Layer 8 of a small transformer language model trained on English Wikipedia (16 layers, counted from 0, width 96). Numbers have three digits each and are written without spaces.
A neuron adds its activation times its output weights to the MLP's output. To switch it off is to set its activation to zero at one token and run the rest of the model.
A neuron's activation on a vector x is SiLU(gate . x) times (in . x), where the dot is the dot product.

Input weights of the MLP neurons that the questions are about. A number n stands for (n - 500) times 0.0012.
n12 gate: 622548466728401519441563332513481397658417716403434553628487512497382487506408494379579535413401384481551484431472617446669500478468453406296617609411497447444614590405402471594485509556448611363329485529366730326510716471509516471510528630347366569488746609416545293855509446541689534444
n22 gate: 595807447465344339272322538563597456547608709606564384673324427728565511156515528475389453577430511496522428599589639500650464496365609511529361630485469470416386438614559601518636591377533479540453578252446700504400479681333322525514652559313518532405529693746544313431416305644430658615
n50 gate: 651529461518583450612518479349406500351443525580493458341539587565669315486485493446337340672521447528406705606686393464481547433795619507507615384726517455802436627684331593472351458461441557453475864558367556546430711323524479478201429594401339447541610318379536560638349446352540672522
n71 gate: 647546469383483625363510443278437597447427466628427363397283429638514266563370421716269383429466462465331651813382615419620415572457783414568605401616704460551493425626393682387568517318471490532626424706377381698388577578510462493482690585525497490467536558526387390283452419584389613453
n74 gate: 581497577399423545328312414571617448615503361363568456382486701566620447545638558339525437440477493524444628290363609680511458497312513622413500264514286779524415406465496596365423601659419551510383663308466507473635545660530275417569700547729466575328314561268524612444513621524362503379
n78 gate: 473532517222507521659514586599545621786459595511592661307479480528469351541486344404521598679523374650601566497617377500626416520336524714300353632418647507412620587663345617547487614564433661624459631447393304369315400451654579379545653564412569357468577636268521449451419503483793537561
n110 gate: 600557691507439329572670419346338357557507424389382339545318323214665536416529503465366489675456420628429430583538326331591535427468514328407439562500646500483451379726618567441364517407657420339308543447514692469344430344646524567504372401547496514457718202319348300671442437493547538583
n111 gate: 586375479497439573479584510428599493457486531461639551548581408323812587780605327500453692793313462716475546503654570567643621663653493569450412655485561449486323489399522465600629695517285448637546357414556493503384574415497601697475251346486342542371468496500305538407500327423594696308
n117 gate: 528585475383541519626385423526545371461561602500331519424490544604516437330450605564483363516622522452497623529510596588356604592556635411729513629297369644649388608520474429582534365614493747494561433585448537387710651500491682649659614691431558653318723537327581427549535406671513677390
n158 gate: 475639560429375403504529355400475421638601493445521349440453549511468493532337312482426555566542706443141302553536521717466700379478398588591510644619657691637325555426386586617378567511438396554654572570648474683333378663500343532229362608283353415561489727485554408558373312446769398455
n186 gate: 493544560382451515429699290590324396434434590493496429378384436599391662478504529464368489463553673486346365679366395636682382669567454418418408554485684504707551685575522533296468845571199583478453559470314594500575653463419374379643856571701391651466392474427548464541439661394739514598
n191 gate: 422291641280479468704504593489518603394450422533222409355698353442424671522567550486441566694650450432653612546568389344387631436460816670603455422586584579514646515400651651493598437521471364511500459357406604707526489231378325644305461745279543703419555608447700454544521489489467539556
n207 gate: 594378734554513732309497516542462601472428341643588497416647410503476504596553476531610628483483392384448366439520558503847469314357600571660527577606467564238221476637296572476639530601479497486510734570510606493507490431397609586572713660423449398616311440601424578632436386548630648698
n223 gate: 606512470364481358526477382567492548484485500445409474538365549352562718458377663523198430555560242386659620568328446581721492466547477466480295443400489500817462250354634408379276774402575511596631507586527826365333465345451634662752379451374515542235551460342426504410361279631453293607
n230 gate: 510430651631487261352408470433531611476596402584344222345473463348623376322705378534323472612517368449310586443411463383550465530413467490503593564401513457611507319595419287328321303557510544414469526612428599520546681524596615600624537843546675480384598663630486544653379524483637547380
n12 in: 435430584617427421571389456557566484690418532752542487464428574357457456618194454589300580638561383422490212526507592500438336383690378487554628355735538736284529567493304675328589503545399575480539422523619432587473398497628497368487416548423428555522470401424443516677378560536517713616
n22 in: 543445537480312425527480513643442442459524631458574610460704205638480486531472362486518610479477406608469616560646439253550721621441450644777457503377546645690615500028524565430589587574448581619537526524623570543560425517781497418431550477563425530372274634522521567555490473497503624687
n50 in: 769434578631655523422462566484366467381447414508477363541283511846477555534205560576480488574470477379416366564292371332480427414438641571457489787602578563638692469547765542440625574466345508588576529457424433507598770561478364351435462596181428177604422587628415549674340313656305642590
n71 in: 433653408252493601308362540554458478786492441431541596611767555291285496677453556688442656408621560605508492615583496511402695526576482493623573459516467375215500657338755504582671552559358421764666615262693625371461500690427440738610489452577459418603688617480428589634382542368264448473
n74 in: 637687673475664588597694440606315570258415529489544381496504521340541435430523275540527321628693431620422367225603449430316597300418540344474543659302589661305485593538481577525568223482530460257430455594323504442367460608725372459430391532387743511330590328651511420575622615548606352504
n78 in: 525390606415335406174414451604373372533428443378489447411616732533301545392575575431567445353226686525442460536399514540523515678386345539688398610309356432521328452411385449464423666436537720417305352552522294472620446624426701529671578190522504471456614403272431425596394569340366486522
n110 in: 550433603538477605637562451484766322291593416536423648443671568555613303714516339741677366437485715407414680557395570437463744558370777496437360572484270342366296626628560640267715337550464659430683400199406504546568535531564492578547523614393761446463468488570476600579717387410272557383
n111 in: 500690382332451365511562687660695341256636527417577625370496421370617741434283546252352331516353412400602336435485628402678472327468473569587553431383459407378346346380568613687711492462556299745446374354664653671620539598376562605418419587564325642599544476925378404291546551539500576456
n117 in: 464275510741367540467620419579446433520708596452457520513450526415648680520358536490569398627493729483446527764543400568682323676674552563274500586643595357385463698414314742460575523427555366577601468370524566812528527632549557567395493500634574600453370479599503659534477541412641477497
n158 in: 617549496434333195603292396462492532462736530603707606331436547640687396381647279541419352435674578574504466555452400594453462677515500489622297709608351414522315584554508560500703463559439489489560756458418369442512578594442737511429600624290377511539203481567436448356496225361427489175
n186 in: 540382646390728329354381328485658657799444647530504427368560762689339438720465338459666636447544316448587496563645385530379939566326544515355511540577478527452296473270473534574572584540351530698410489321642438321558429696496381418440518467466605559542595721594526552428474440354515548376
n191 in: 523743454485618449642570428468354395707414825312551481596233660345351460273642477512500591308294423527417787338566676717418313376512531554488667515455222320554477639923653461566656623369244598441418511788567520492512520559534535634409450481636488566518428386475441338436408607551548469541
n207 in: 397548450479574579422486406604423693581438325559443507454366754555728421844309593392485658441588586389394536307551450423477544514342666511345289539665229372493414474522273485561574390429581630380587393526442478504755435562321421765456543521511428564551648417660321646533518708627638322564
n223 in: 447633695523481496462481577303434610457477394320359654345285627329877666485544432489397469477630291428605365572454603550476648458465586300394358410432541316632496399673724512534467751541520454500531431269546444553456435516716702477597322541417350625681637392185593322703692388573642703544
n230 in: 245623611591393500472613486555693514457561437692761559430536493576561765440467489408452222584573363514482618468454348496481540658540497605515590437552337467570504634361460539419362535661518500454354740315493588416577646500493359500772363510467382408436442570789403718522608446221771458680

Output weights of the MLP neurons that the questions are about. A number n stands for (n - 500) times 0.0003.
n12: 254395878556337264442343812643402349386766593470569408425568474503564383372468476482585433600604357412428744442620402362410341567476873452712322338311467602516451462609714483417403335582426288699639568523555312508667496463488452589787516296747481710282536501580476699443484616418807440478
n22: 345657533706438428775657457339488308505301643391369340422496414337439557638568469522722340405199578568418240655231710727439553679576401637367330240562573584541602453416471552197151420410468496314338574698764402491536663637358607577542365370205561458639510259446562831353609290515799443490
n50: 752701619364460590466682621461622471553259667489443389606491534191487530339716630850516303373374377503668158362538360645465510545392530510537700542107256559039616344790559687479340306491382456429614477769730498481503136557455373489449676332553638455625212453794424726365444676600459376442
n71: 503677702371255498586682758581309557473463750505459435642493625410760322556395560516506720604385362681409640365490332585670581598466462317585498656469648578671528341336135317258534269502185350393521623500519317581571397554485234652363305634928280496263364573728440481680387254589301327329
n74: 434644337412739438262525725664438569714365151663494501659567763031724308622608841431414469583755422449577740269556383632297500460311277542538469518572592572508442760628728608613604603487645671564308616547430717494307592537434361410590538648638456489510616710524595449507520400505267584532
n78: 493466319572721507569230408374580561546426502794633582346570746465250727570438605415761402625437448342519701476775801473705526487321753677679428812357544686430428441252512319589477157493300717577450548643383610419609121274422297570411390291612451752500395284667459347402565452434510515506
n110: 342431384635273371338438359496435513259390433340647664669581192517718206714465430620677487791541588452241575589454460613531521696363682407641517370493571444392576551710401680365437834336507402732286554717468749253398482460520268267525160451486555436559494251508494260583443565400911717546
n111: 549610320567734204755465472407262314442470523443580550713481921451556673601792707554559454316633353493490770343720706514617474462282509467677574451247683428202430348451325578634593037477512544388723127588665555488494626684760718586767568566466484524467441489524166455255516556532514214462
n117: 703670486306607627569391532362680418207522498595533469429586668643061477504438517555537607398546655624262487650402766577516427473461668643348420649375351583354296336613317405866427582465499718562466463508359683499526602592516440618488766462164396419361613535463523342392656453645235729293
n158: 635360524326371443481445307475666422548468194328604433719618553435592393577360427442640578605730864269573399305598551363464504494149501601508624403739706535301393648200467620294391353511288474405686340600518541494421437243592540527541646547859731568811575637556374693831613428091144743905
n186: 370615583470744372402525622472105104617538528397316826419317255518475649481426549692386587622141473318367536478613278419627433246410426297497456475311586499536785428651285634078759578503393530345603324334281240550454369621469411415409487630598434499467501517507449275536669587653283433727
n191: 435948557489410524785739489614563627859404721776564553548405395296625372445548599526527235534256263339529230377408847543182431618592655508598665525678528482394558421501729373660756628422639516512369653744876542661547694568563716721363333342272518521194605644479563577491538602523608404595
n207: 495657458276670558511616632296246306507526368437400690298191755549463496520493491411580299349566524388570358443611381431700704171367430604523543542515179397391686538391546536354523621485685712332536500507560697158525450511390339353317575389577554417072423464837327363595584647393707882603
n223: 642584546589595476507454640247606473623150552185386519358476651366285388391486552355219651265440441532546262560300524708519527377822467478464464677535738442922431447411521442251591531487602445438447431441880533427381477383612834614636559472456338582612643424308614578704149555550415400613
n230: 625483457441640639671531248357439369468380565448362741448512612578347337371502654606448388404226683557490292397533406618284512484460574393676414372624662588557755623704384491499853590242764522537711219503490541384308468755566320531607631523531623547654368413156684325446489599557353384487

Each question names a token from some text and the token that comes next. It shows the vector x that enters the MLP there. A number n stands for (n - 500) times 0.014.

Then comes g, the gradient of the next token's log-probability with respect to the MLP's output, scaled to length 1. A neuron's effect is roughly proportional to its activation times (output weights . g). A number n stands for (n - 500) times 0.00082.

"ed", then " it"
x: 375531523444581448524661745456478561395430338385363480565541452688290395402439668423255359345248317662670535440472545452550649674344449466454345751355497315509462662276518258401324349493634422452654571559663514369575297624562379536665507486450367566576398423546482536729392468657616749593
g: 331437525556516451516594461562455747458798561541469411769696335553779569486440418342453510518381415474647446626352364667505454554584664422624461632579451470563839722342603633371422378536410610608485735771449526549573586517387451540412439419772438354564742361377401316609428338514598622455
Switching off which neuron hurts the next token most? n117

"arch", then "us"
x: 510664158412728536458463657559495644381571463464505605459442408477511323205710661520292444427466600508559642488548584515246384677539477273493586407586488527536327711301594373429640441472457476432523420518654311239448379634690296667487615486546729716628541441668536831659452511584699417410
g: 492719540637313371376378545510727348652269379633496523521757403627604396395474664530521462523565557524318506656420440599475597543546680699471561605621452602507572516447574688609421478524369400583199662460672303686396576501234472850671549504382452447195490439384606717526532459579557473381
Which neuron, switched off, raises the next token's probability most? n117

"es", then "\n"
x: 368579305597605560514468653797719555445615249495431504740326349598591710585533625458393524587520692532734455477333427673370374513674408418650660494537593432659507556364596415401399255404839438669557391639520468308526539585702412438444648312350507485617449596573357629634645571462547695496
g: 693377563292423454453415607658346642345381672556563530464243502497318535463563307247417596568792450443428540373378475297515502366817288467420484376413579382673371342601557370489513571728503515578599615266416507503514205354501727612426350399610552528387722499515448572555332456496440621464
Switching off which neuron hurts the next token most? n230

"que", then "st"
x: 458377418275730550566465935572426274429543451473385389603855515728474408427433342473468528608439330681408618542534519510540434558629563290618490444503383424653575430279572473635520507381638629518570428457380415670468425714472502423467563758209433500626474455606388526544532254475870393560
g: 528355599419331674772134536453432430640633622467645669619466356514348479374502635323527523708481555307659524646573633448359539308531523530742537464425407492462759471461592446439379372516609475577783379425620499422148597321477474489454399514543321261426597579527683463462638648371535543474
Which neuron, switched off, raises the next token's probability most? n191

"s", then " Roman"
x: 432460379429582436370477628357622494572579398415574582495261575649430734413584690595437582500573659594649463219411498641201431494456680484964543369377591290716598625403529590392417451460653712512482448613522488438524522575676223497626655395499718579532574487622354757646637497498666620713
g: 531489495752483670691727479465627685614340394583386634403542530407240417339461538358338489312297650507396317505533674407446416396686596350447480512631320493355555478406310494443653586382547455445624445339443747469368600586485872674679647374421582552406454556589369498281645508492663532392
Which neuron, switched off, raises the next token's probability most? n117

" se", then "ction"
x: 545385586529799585618503458588582384251697556596447589512538577681483292369430498388512623448186633671508561628296429460351577678419399209572704365544664442486499354330377482355534367552711628677420365489616532585395485641463551283471553557411590512579582290610374553747489549605809621430
g: 202341445528487127630458728639371462418479410653624448507390509472539467499378466376767477506309531522487639554438316402660474391558333499546634418502535364612782163463565692422436478492448627384754635446435347617327476564404337584475376432588484573371424699633516476621566636675602356384
Which neuron, switched off, raises the next token's probability most? n71

"ing", then " sp"
x: 309410500561617493434538752659467622552546679379324630490597591685177546525580619341361451542204383491716481417327456428527525595606570482184353547374501295551532706409536309445211407539621454572456467510582529063500493706527453349560514555448497521522551399610405499661641510544605753511
g: 597704569557394484515527419195751355711550396473440673331758374710509448392531303481796556558503596463555201533609421494458615496685380447347455516709483547423553302466307650529650563641321599472572588593604682246549662503549581706380540580287405595515365585649385538593552558548452495496
Switching off which neuron hurts the next token most? n12

"l", then "ish"
x: 674401541481577571363595471517671506674690437463541472401371491567354259355649447754504544608343396408624718273572647717144589375475500250585473561560617323503399561360442457431625389656633469433330392686716359561510369713651542490622751549436591588502415368481433799487633536505615670674
g: 330592583690487499391450507364443373601550721536535270330583402705532591652469544592749576468412368643455712539468756357612662324348417511593449565341401405461396247612492614554802487543595586498477547346614577543446336342421376312427521568678330551620640406689592395391581497408413558838
Which neuron, switched off, raises the next token's probability most? n74

" d", then "u"
x: 530486525487581557584517471633545380345601589425611435723603444525365293292593533602568554488366576434613640712371542780320479532421493341379653636446620348560371406277457536438717471493622579590327455474902514627458631769505583430567534652310799545530377315624248678641549654555579768532
g: 585539707524603508395362491481471307694633401357567767480386359508561385711453495542653306615370702465489486427366410557445464490469884660459391427411369725728474677378479393420648502632457568455410756585444583651251435545526636629545731643563324498339769539556489429655609429550442569467
Switching off which neuron hurts the next token most? n117

" two", then " "
x: 450593624732616493689550587283557552458625679285524553608391462529413404341728476446354597308290527558673442589537354333651544530481283400764429523529360647546385405297514577340355339501834415622385517428381370489500445765591431401384515431338502558623443420790312518527648513821615523597
g: 502633368765133608430855276340353501459334490564468563444413414676421643517374455439332835519431456529661474539531477603649522418752582448426565406441587480403571376648573545455501465561403493652391626281616628366681512606586317566473549561526355459523456337541253591672534500587405372289
Switching off which neuron hurts the next token most? n22

"/", then "3"
x: 711594459518546414407611544451449447256672544564577556509678453468421451541674697685470684501419669515663524471652360490464290446461458290431482546680660289555337605306627595477429217525833521405419200487515407496236544606644619555535575599477383576523626699613337582738497601521593687506
g: 527508415546841301563419325650566550543224523729552182414455720283331696550488401666525433490318513510576783469728282617459479620393516517499388508574621456597418353434689499581468471508440556662516676556574422699610646517496468586595665497631553385503500705645492542376557497724538671645
Switching off which neuron hurts the next token most? n230

"or", then "ary"
x: 296280628587838530415402626542398359406351514548491226370543532477585439475598616669438517491535277762385665432449545606499557403714335511479490365437500502651588648336644648375362540530572425505475470351376397283437463658632416364549730668748370531200707506663561663599746584643498507405
g: 428610476426467529407625721368545488516536245643480639430370505465633341435375335619500270614478385457366429387714338353424651608472577511449729510635667384194597473374505613395466336588503375715762397408589608617305584687506284636665471452411631576380646586317422474660664494533310360473
Switching off which neuron hurts the next token most? n74

" time", then " at"
x: 468419465610595554596623615385563479406606465308359587451832537656426554542424544511393555403476424487767417718568479462432309433490409478511451438590296408821645592285603589586472413559827495737351484579560474475241440448555387668597450578403559451671193420622434730587612640600561786755
g: 505411174389537481478625798559622366412632504453415648401343521421391449459290188379588472362409691447527634541255393696471354329598588619285561620226369479783250551390548443575331515586493465430492663481677477339408541548373592476545451492468553643683417554596495255579491492489557474366
Switching off which neuron hurts the next token most? n191

" st", then "at"
x: 494598444757632454602647377571595374480641443270611341627626498612546360271513483609378695469439547578674574557339428439481467490637486259263726365498599643722296435315577544343576504415613634671364502472722510388334530695451595449364402714550725436516404261547202737509484545600554610502
g: 278355485642553456363443611650413281316439541505525665182533653433485546780360527166541640446417537624333626552336466483515462559388497627284513663663674390384303550698543468428506442465376512542618462594533387598403402358499477447093336492503619515426535533385500660384604577539342685609
Which neuron, switched off, raises the next token's probability most? n50

" ", then "s"
x: 680469425568619564545554606383487503415648521394384606570510563451379481536604531668349667499472612419682452533265405591501359603587470373428418316415400364620421351394615657289492457513722467632353195408850601420437545773520573346434470548312589426684374230490396527807338529568576587536
g: 693388450471545450267354637430612326551550409523652582387713410547371487498540515626569380569397479205396699630496602521496248444664564485311370400484460704403792477519480755429367515680449657509494516628574610391299155374610410462773357432465566458650379586460587517478392505599583723599
Switching off which neuron hurts the next token most? n110

" early", then " 10"
x: 493651461811592524628630613266601434622532542501516504418695560519541369413576299469463444366155574430679300552707606311487541538419428456642495493719444451461330481287306511642461335405600357548457536352539562368477354817549449286452493591216537605721414499760298523709483534483599568643
g: 550622579453445488313617425527543657548363375358391453520450342437670596320439274584533451457315452411423482304499545438420293675345572437514569362501483794419358202588364585407552515528344582363612551480353834354474503414354637568530506537482256436568341784265585475249397607468581720541
Switching off which neuron hurts the next token most? n158

" not", then " con"
x: 496563313697453450474461393728620346668619630603741458544478432594416505524618369517304590517200660592736438528478388491362401726434375496502492594628638249654575585330432533457494547572708683485523464353545591426319541491516399230330530716542263598696515425719519645537380372809336554677
g: 385442560669413753453405565381595642448505684335696567540531552413659305368570265333263257500490501516412416513326560597560623537518327365685600697471418377542401457446145453718453355509459416357649468605504571541514713490606540677466428369270440258621434510401545677246549476517569491647
Switching off which neuron hurts the next token most? n22

" S", then "und"
x: 596540223579747723592473426384428527387540474385509487432397474518438414335683513518505688447513582642800531520571386524382340509522511561465528374436556452660318570465436312339621175334781584708424323555598487638378440726272517388318731331339683566596404402429355577593528601546508608674
g: 633602683365424485458509615179602374646620353567542648473569593381272251495408513626617641515398599464523705594295698733489631275386715664589503424514411495339656534571517745671404612430596453487288336562617628455604393447495689528622462403495549393486349491433570647481521597269383502749
Switching off which neuron hurts the next token most? n71

"u", then "it"
x: 321303307645472653674504378516413496702519627690223623562460627476606523389585698647464511659509503490621484620424500697269411561622561673632439604338748467509512408439297570685458442432450617581486473453570455418418380404525614316287612596254284471739722339806423549725491546601663303645
g: 524438322401668567263801475345476567692328538576607331486696463313563472664473593846600374479607487450540384552340326637422753426373388621385498482656431455427408639508528547543396471527577588487432449646469436498411515673373234441543496642448413680512618490194518434670469281738645499666
Switching off which neuron hurts the next token most? n78

"ance", then " with"
x: 438448320533703438532562613494680431475760426515429502485582566592569727430553542352344473563334558599471652361515475640494563412727500299350600445661539380744705710255624644298395376478834489612347342745509575325395453536720493442596504438385545606523488619767282588642363579499576688516
g: 538561436447578648602573314622735501461524726491372315454397551467510639741538659318455454576628465454520525519506391389676559574070610869629634525435506275522439603371593580499636499330515327450466550521363587517428481557229422434508399532404421492618653692620459447655574297394195438546
Switching off which neuron hurts the next token most? n223

"nd", then " st"
x: 473453479543751389715448489441404576477571460343504487580729459569390591435487473573470581509282663544712491508412630542312592424557455334525669400253610536471603633356476619199793492460580582576490487495704190435357382852261458523627561689691791426630154348585556538620456457512540536650
g: 722569450537312434539534572422688530669347530368477699316577442840206454375515343535396375422464386489585508575494491419391616442629352481564403541568595625402553522468534725443455639467536251628375427530468723320316465392697661682466386349299384483639392621445516463385324821445593704494
Switching off which neuron hurts the next token most? n71

"le", then "."
x: 453380610710645548574692602866586430190535581374343627752497397648474406414697577439493709517253535590655645437519585629291595665318438382665517533391434540677521625529406556385672433462536421514330276639678437437484481762583492642624454566374503471457699468692324642556692584634777474352
g: 550448495426500203693358626603473706529426321373464392411482562464604496434395303528471518658315549377638202463421485574466528535356577477439525586579539457494670412598562482394413615457718474607681456820602517239608652503585318511357544499610545817545309596281346137506521553594521668502
Which neuron, switched off, raises the next token's probability most? n111

" over", then "th"
x: 533429596803507390629460450394510516451561674416545386559862483623530367542586698490360445472554633550648285582635337352437378487406458527307525370469445544713355477421527537512389329451695484581437340471624457434124292593403563472487333727292482579540214255573219480673483566480588565669
g: 629514462320371535576366600577453443410544371476629588551377353353550802312147664576255517433522592383414470525472275574539378440405444480501570752445487570388605453379556700576532296678530241601389507469491342659510451691628661524561446666383373331457643458582342498750550576591235409360
Switching off which neuron hurts the next token most? n110

"t", then "ter"
x: 532554479309456451432605526407534352493458563397746555545693512643559550467861623411403562332543398506519373319545519938414378259572650635470528437659658504496283567340614440301537464354511348526462469775561541590285543602530490439457431606596692543702314286554503586721577561726457465733
g: 597302468647480440534617376400690329475250555510465654633567258507676497623579616446454332651673480435485281446363562404539591565520375428678404591470413246385806475554452365471674380696632433713436446599282535390519509529680503494542360588355501297676509487524474471741726783446332496522
Switching off which neuron hurts the next token most? n207

" and", then " a"
x: 507345431666518581475667536372738614598500362249625405579609493445576425365652558266229588468362668615741511417394496403466647740486446555333529451505407286591409680472445649450617270509633512543349392506352528424336463565435600552499579585304197454570517518590342404732633641636465695466
g: 405616649507839522445646425285470397618691422483655587570424658474322656625693569367471626245395480333552329561357695586420501616356327633478365756378456592450645680700596451651392627528444473388507544667420527528479547375623204551395405418524551485482387469553260582443376642635424686628
Switching off which neuron hurts the next token most? n12

" from", then " China"
x: 293449629726583595482434622449511476733568495266565221566565572380319446405656461409432478501289703401562495488405534311287619332456491575549635418510508441714304586358413545561467263617687385489426391520420528421211476792592458316563556546264520420569405402681362537740445673530568672573
g: 572677492568520671659605457476228551383661443794432660411323614338340529616563722398540643471493509411649585442397390425447600350588521499591403563421343534569572399344364401483649520379404599559475536315680723249626329302442485346449524397534776695607582553603464306581209374424355412449
Switching off which neuron hurts the next token most? n158

" re", then "pe"
x: 879398356699580638640448515644507134330650547536719349689584550406370393479356563415378466438420437501787552491378510489406343722498444438583592330462473368572508459217517512345484534622754578629530229410648383513308477503619617359405550542343416327706413475476448571543437456575485530620
g: 564587478540370542324464673613564589458591531556432436651382091387719328566458232638449626556475557422498496192474467497506385568458556537423333464482654689720623554473248366598469387569631516617441500557168613580497521317387439403520419700486595333409236477417601582646381419445381294374
Which neuron, switched off, raises the next token's probability most? n207

" sp", then "ell"
x: 552669295577755583764494518284299401592681469349430326510642545462485414519631415729446712455367587514702408573364413402458489696511540236335504394454591357758417640355477492429444604626578785600455389500634531472439418511476466425361401634525566396513570283562207630698400695599687652515
g: 446551561644502367493691418379758462737322538618359670303606449592557494380792552597670523597587308637625634556445618350640689699495695554609560434667545457540818518767560683383532364470415597341496442562727516444448412497636626361368493514468628576588325316499390391522569360522372550658
Which neuron, switched off, raises the next token's probability most? n111

"e", then "li"
x: 580406409548640646817541232569605406282691521465419645708519643377649339617754614480510590366196419706630557497328587651558419659595461504482673513373563393537437512404472538572572469536741584517492436478631443552341525529624755410414551295215459573690484407698286630518529562784543487421
g: 559317606538282662519479556256274359460564502523470379515680563647453465546542496818347543684653407560307306451535621417497140584479364479407537527369346440628658414537345523508427690442451201541589730509563471496353806410534460613485574372678508570312511472570628593536361348649400579604
Which neuron, switched off, raises the next token's probability most? n111

"y", then " and"
x: 516502417620566536455510480455501658354538322430303515559582281493558608332709734443346587487508462518668685379613388520254514704470504217726332420436565531580793672299604366330519334421559522661516454563623456279462486790703485540474594452475869375523419471685282661430439584657620371414
g: 401458486466530277348531621405760600420636361469584566522390687710395548268465603460692497667472650228541339443504456506551407578417283427370457603470496447274703315461503336457591562344722521458576409454504381317629734546692303450530488321374632664443670501476696285582678337521622617489
Switching off which neuron hurts the next token most? n223

"ell", then " in"
x: 563455482618717310597632534442417608470509397444389505596503547639297367593565533698358349571318579745629616410543539432506644589861409521678578439607666433588671590561656597406728593381501481629247402583518481466425334718666325320367538522352591583687647201721562385514296459484611623707
g: 431612466540378582422508543617674455597452464501378455506419474498545572522359505133605641582280500562343432258670538433467630265419383831368311485461362486492460372654497541451597386408518474341489418682640377631297418468525669729370529469295628400572779455575495446441803468291521483734
Switching off which neuron hurts the next token most? n110

"e", then "con"
x: 512410426508694611789507197581596453337690514466453662681524627383717338595782667478519614425177408651611496467301608669512387605552455536527691467387604376507466528406505542544557447550713588521408451503675418532392504513602790435361560361230506592694523387689297579555568585743593488387
g: 554744442521412391441308564632649386554491529564443490589459484428541754318313655361622412320620726544456550325541585366414255400542429584373788435412309243261592167566568350311646323445483412649526491461525444363345413431448624546426652556539576624321386655629505487480504304371516567499
Switching off which neuron hurts the next token most? n111

"u", then "ate"
x: 454324339616549534455714571607569507641417342790600584543487553482434433474851724720433529644306457757698532516429500494532565531398539435654463437497479402531552505569400539557495420327418421580468422446571388481484385358771256426375682430409657443830720395695212598693578508581455299678
g: 529506628444680598608798597557601419398592347730377405461467322487354580471738535526441097324511441543364442556399539288599520320582369323462613690678491524544708607369445552469550425523604407531675389613538595448572467698347553350407547802488252605465557513709369567570574432332458628397
Which neuron, switched off, raises the next token's probability most? n110

" U", then "E"
x: 611437487545756634558482464351385327550585414376250544468526612555616394453848741493498693486435510453634553512768384563472207395489458463342518403542525531530482567405294319471475215441855583607485359491526617591448456584340611528419580375455609595577446228575275646705507510537653649586
g: 310338447415532574089505619676747473560466443499457581400508568427473284244651371681642361445561623607589523409368430307556430508581162456572369596744471569456365474360383527465491552527446612335480412699575543347467420497275619328515546520387524618619358522482547207411702574478461702533
Switching off which neuron hurts the next token most? n207

"ly", then " b"
x: 468468314796447500286545553667812482534521490582669547687699497573347401602660580307312654621375523640674491506429384684635425750477494514773617758521588377614628640283309394599530561443714543601664349377664580572458601588629541529443547515369585402683295409661440497555439575687308502503
g: 321512450430551560407444294320604701603528452326475439360449497306490611517712631509585485573437555333535386668570232235281596680621226525675707630343539530261364429341585536542522567496710531523554570560252354557435562473821512420510548685462340537706647614436584462382578527554550560364
Which neuron, switched off, raises the next token's probability most? n22

" ", then "fin"
x: 768485330520642482511590505476472479330707491444495589614506573449422457409529531667400608446520651422622398549277492553469367627592503471438435384463390405647367395269642633343526407482731493612275305356790637584394505732545565223547370514341453382712398354505374587808287479658436531566
g: 561600700530492591540600561481349367542459757586627586869385669697509408529364457450328548568653523604529315656572496555581683502545581517775608726517347392618395280602453613362621568596441456281642440575488441631210532344300431577586593577401498652550518545638479317658398570240639540576
Switching off which neuron hurts the next token most? n223

" appear", then "ed"
x: 603516566610667459749532632686476337530593524459627515498547572596284452545459421571433523502101488591642507742452537574413473634417351290456725390492709316620557472157529544526479413575763666550311563501623605524350362655641482359482508535635593632723395395764436472663346515497476708689
g: 513496370558476333619548574587442479464377375661266404409234669375327393583551440635466458405515472672491440449462484423535539804453196629636379393569462388732495429436436556502538617329277525302258382365688520311747535552498525402596536473314377459588516600566613754849498589549387397533
Which neuron, switched off, raises the next token's probability most? n12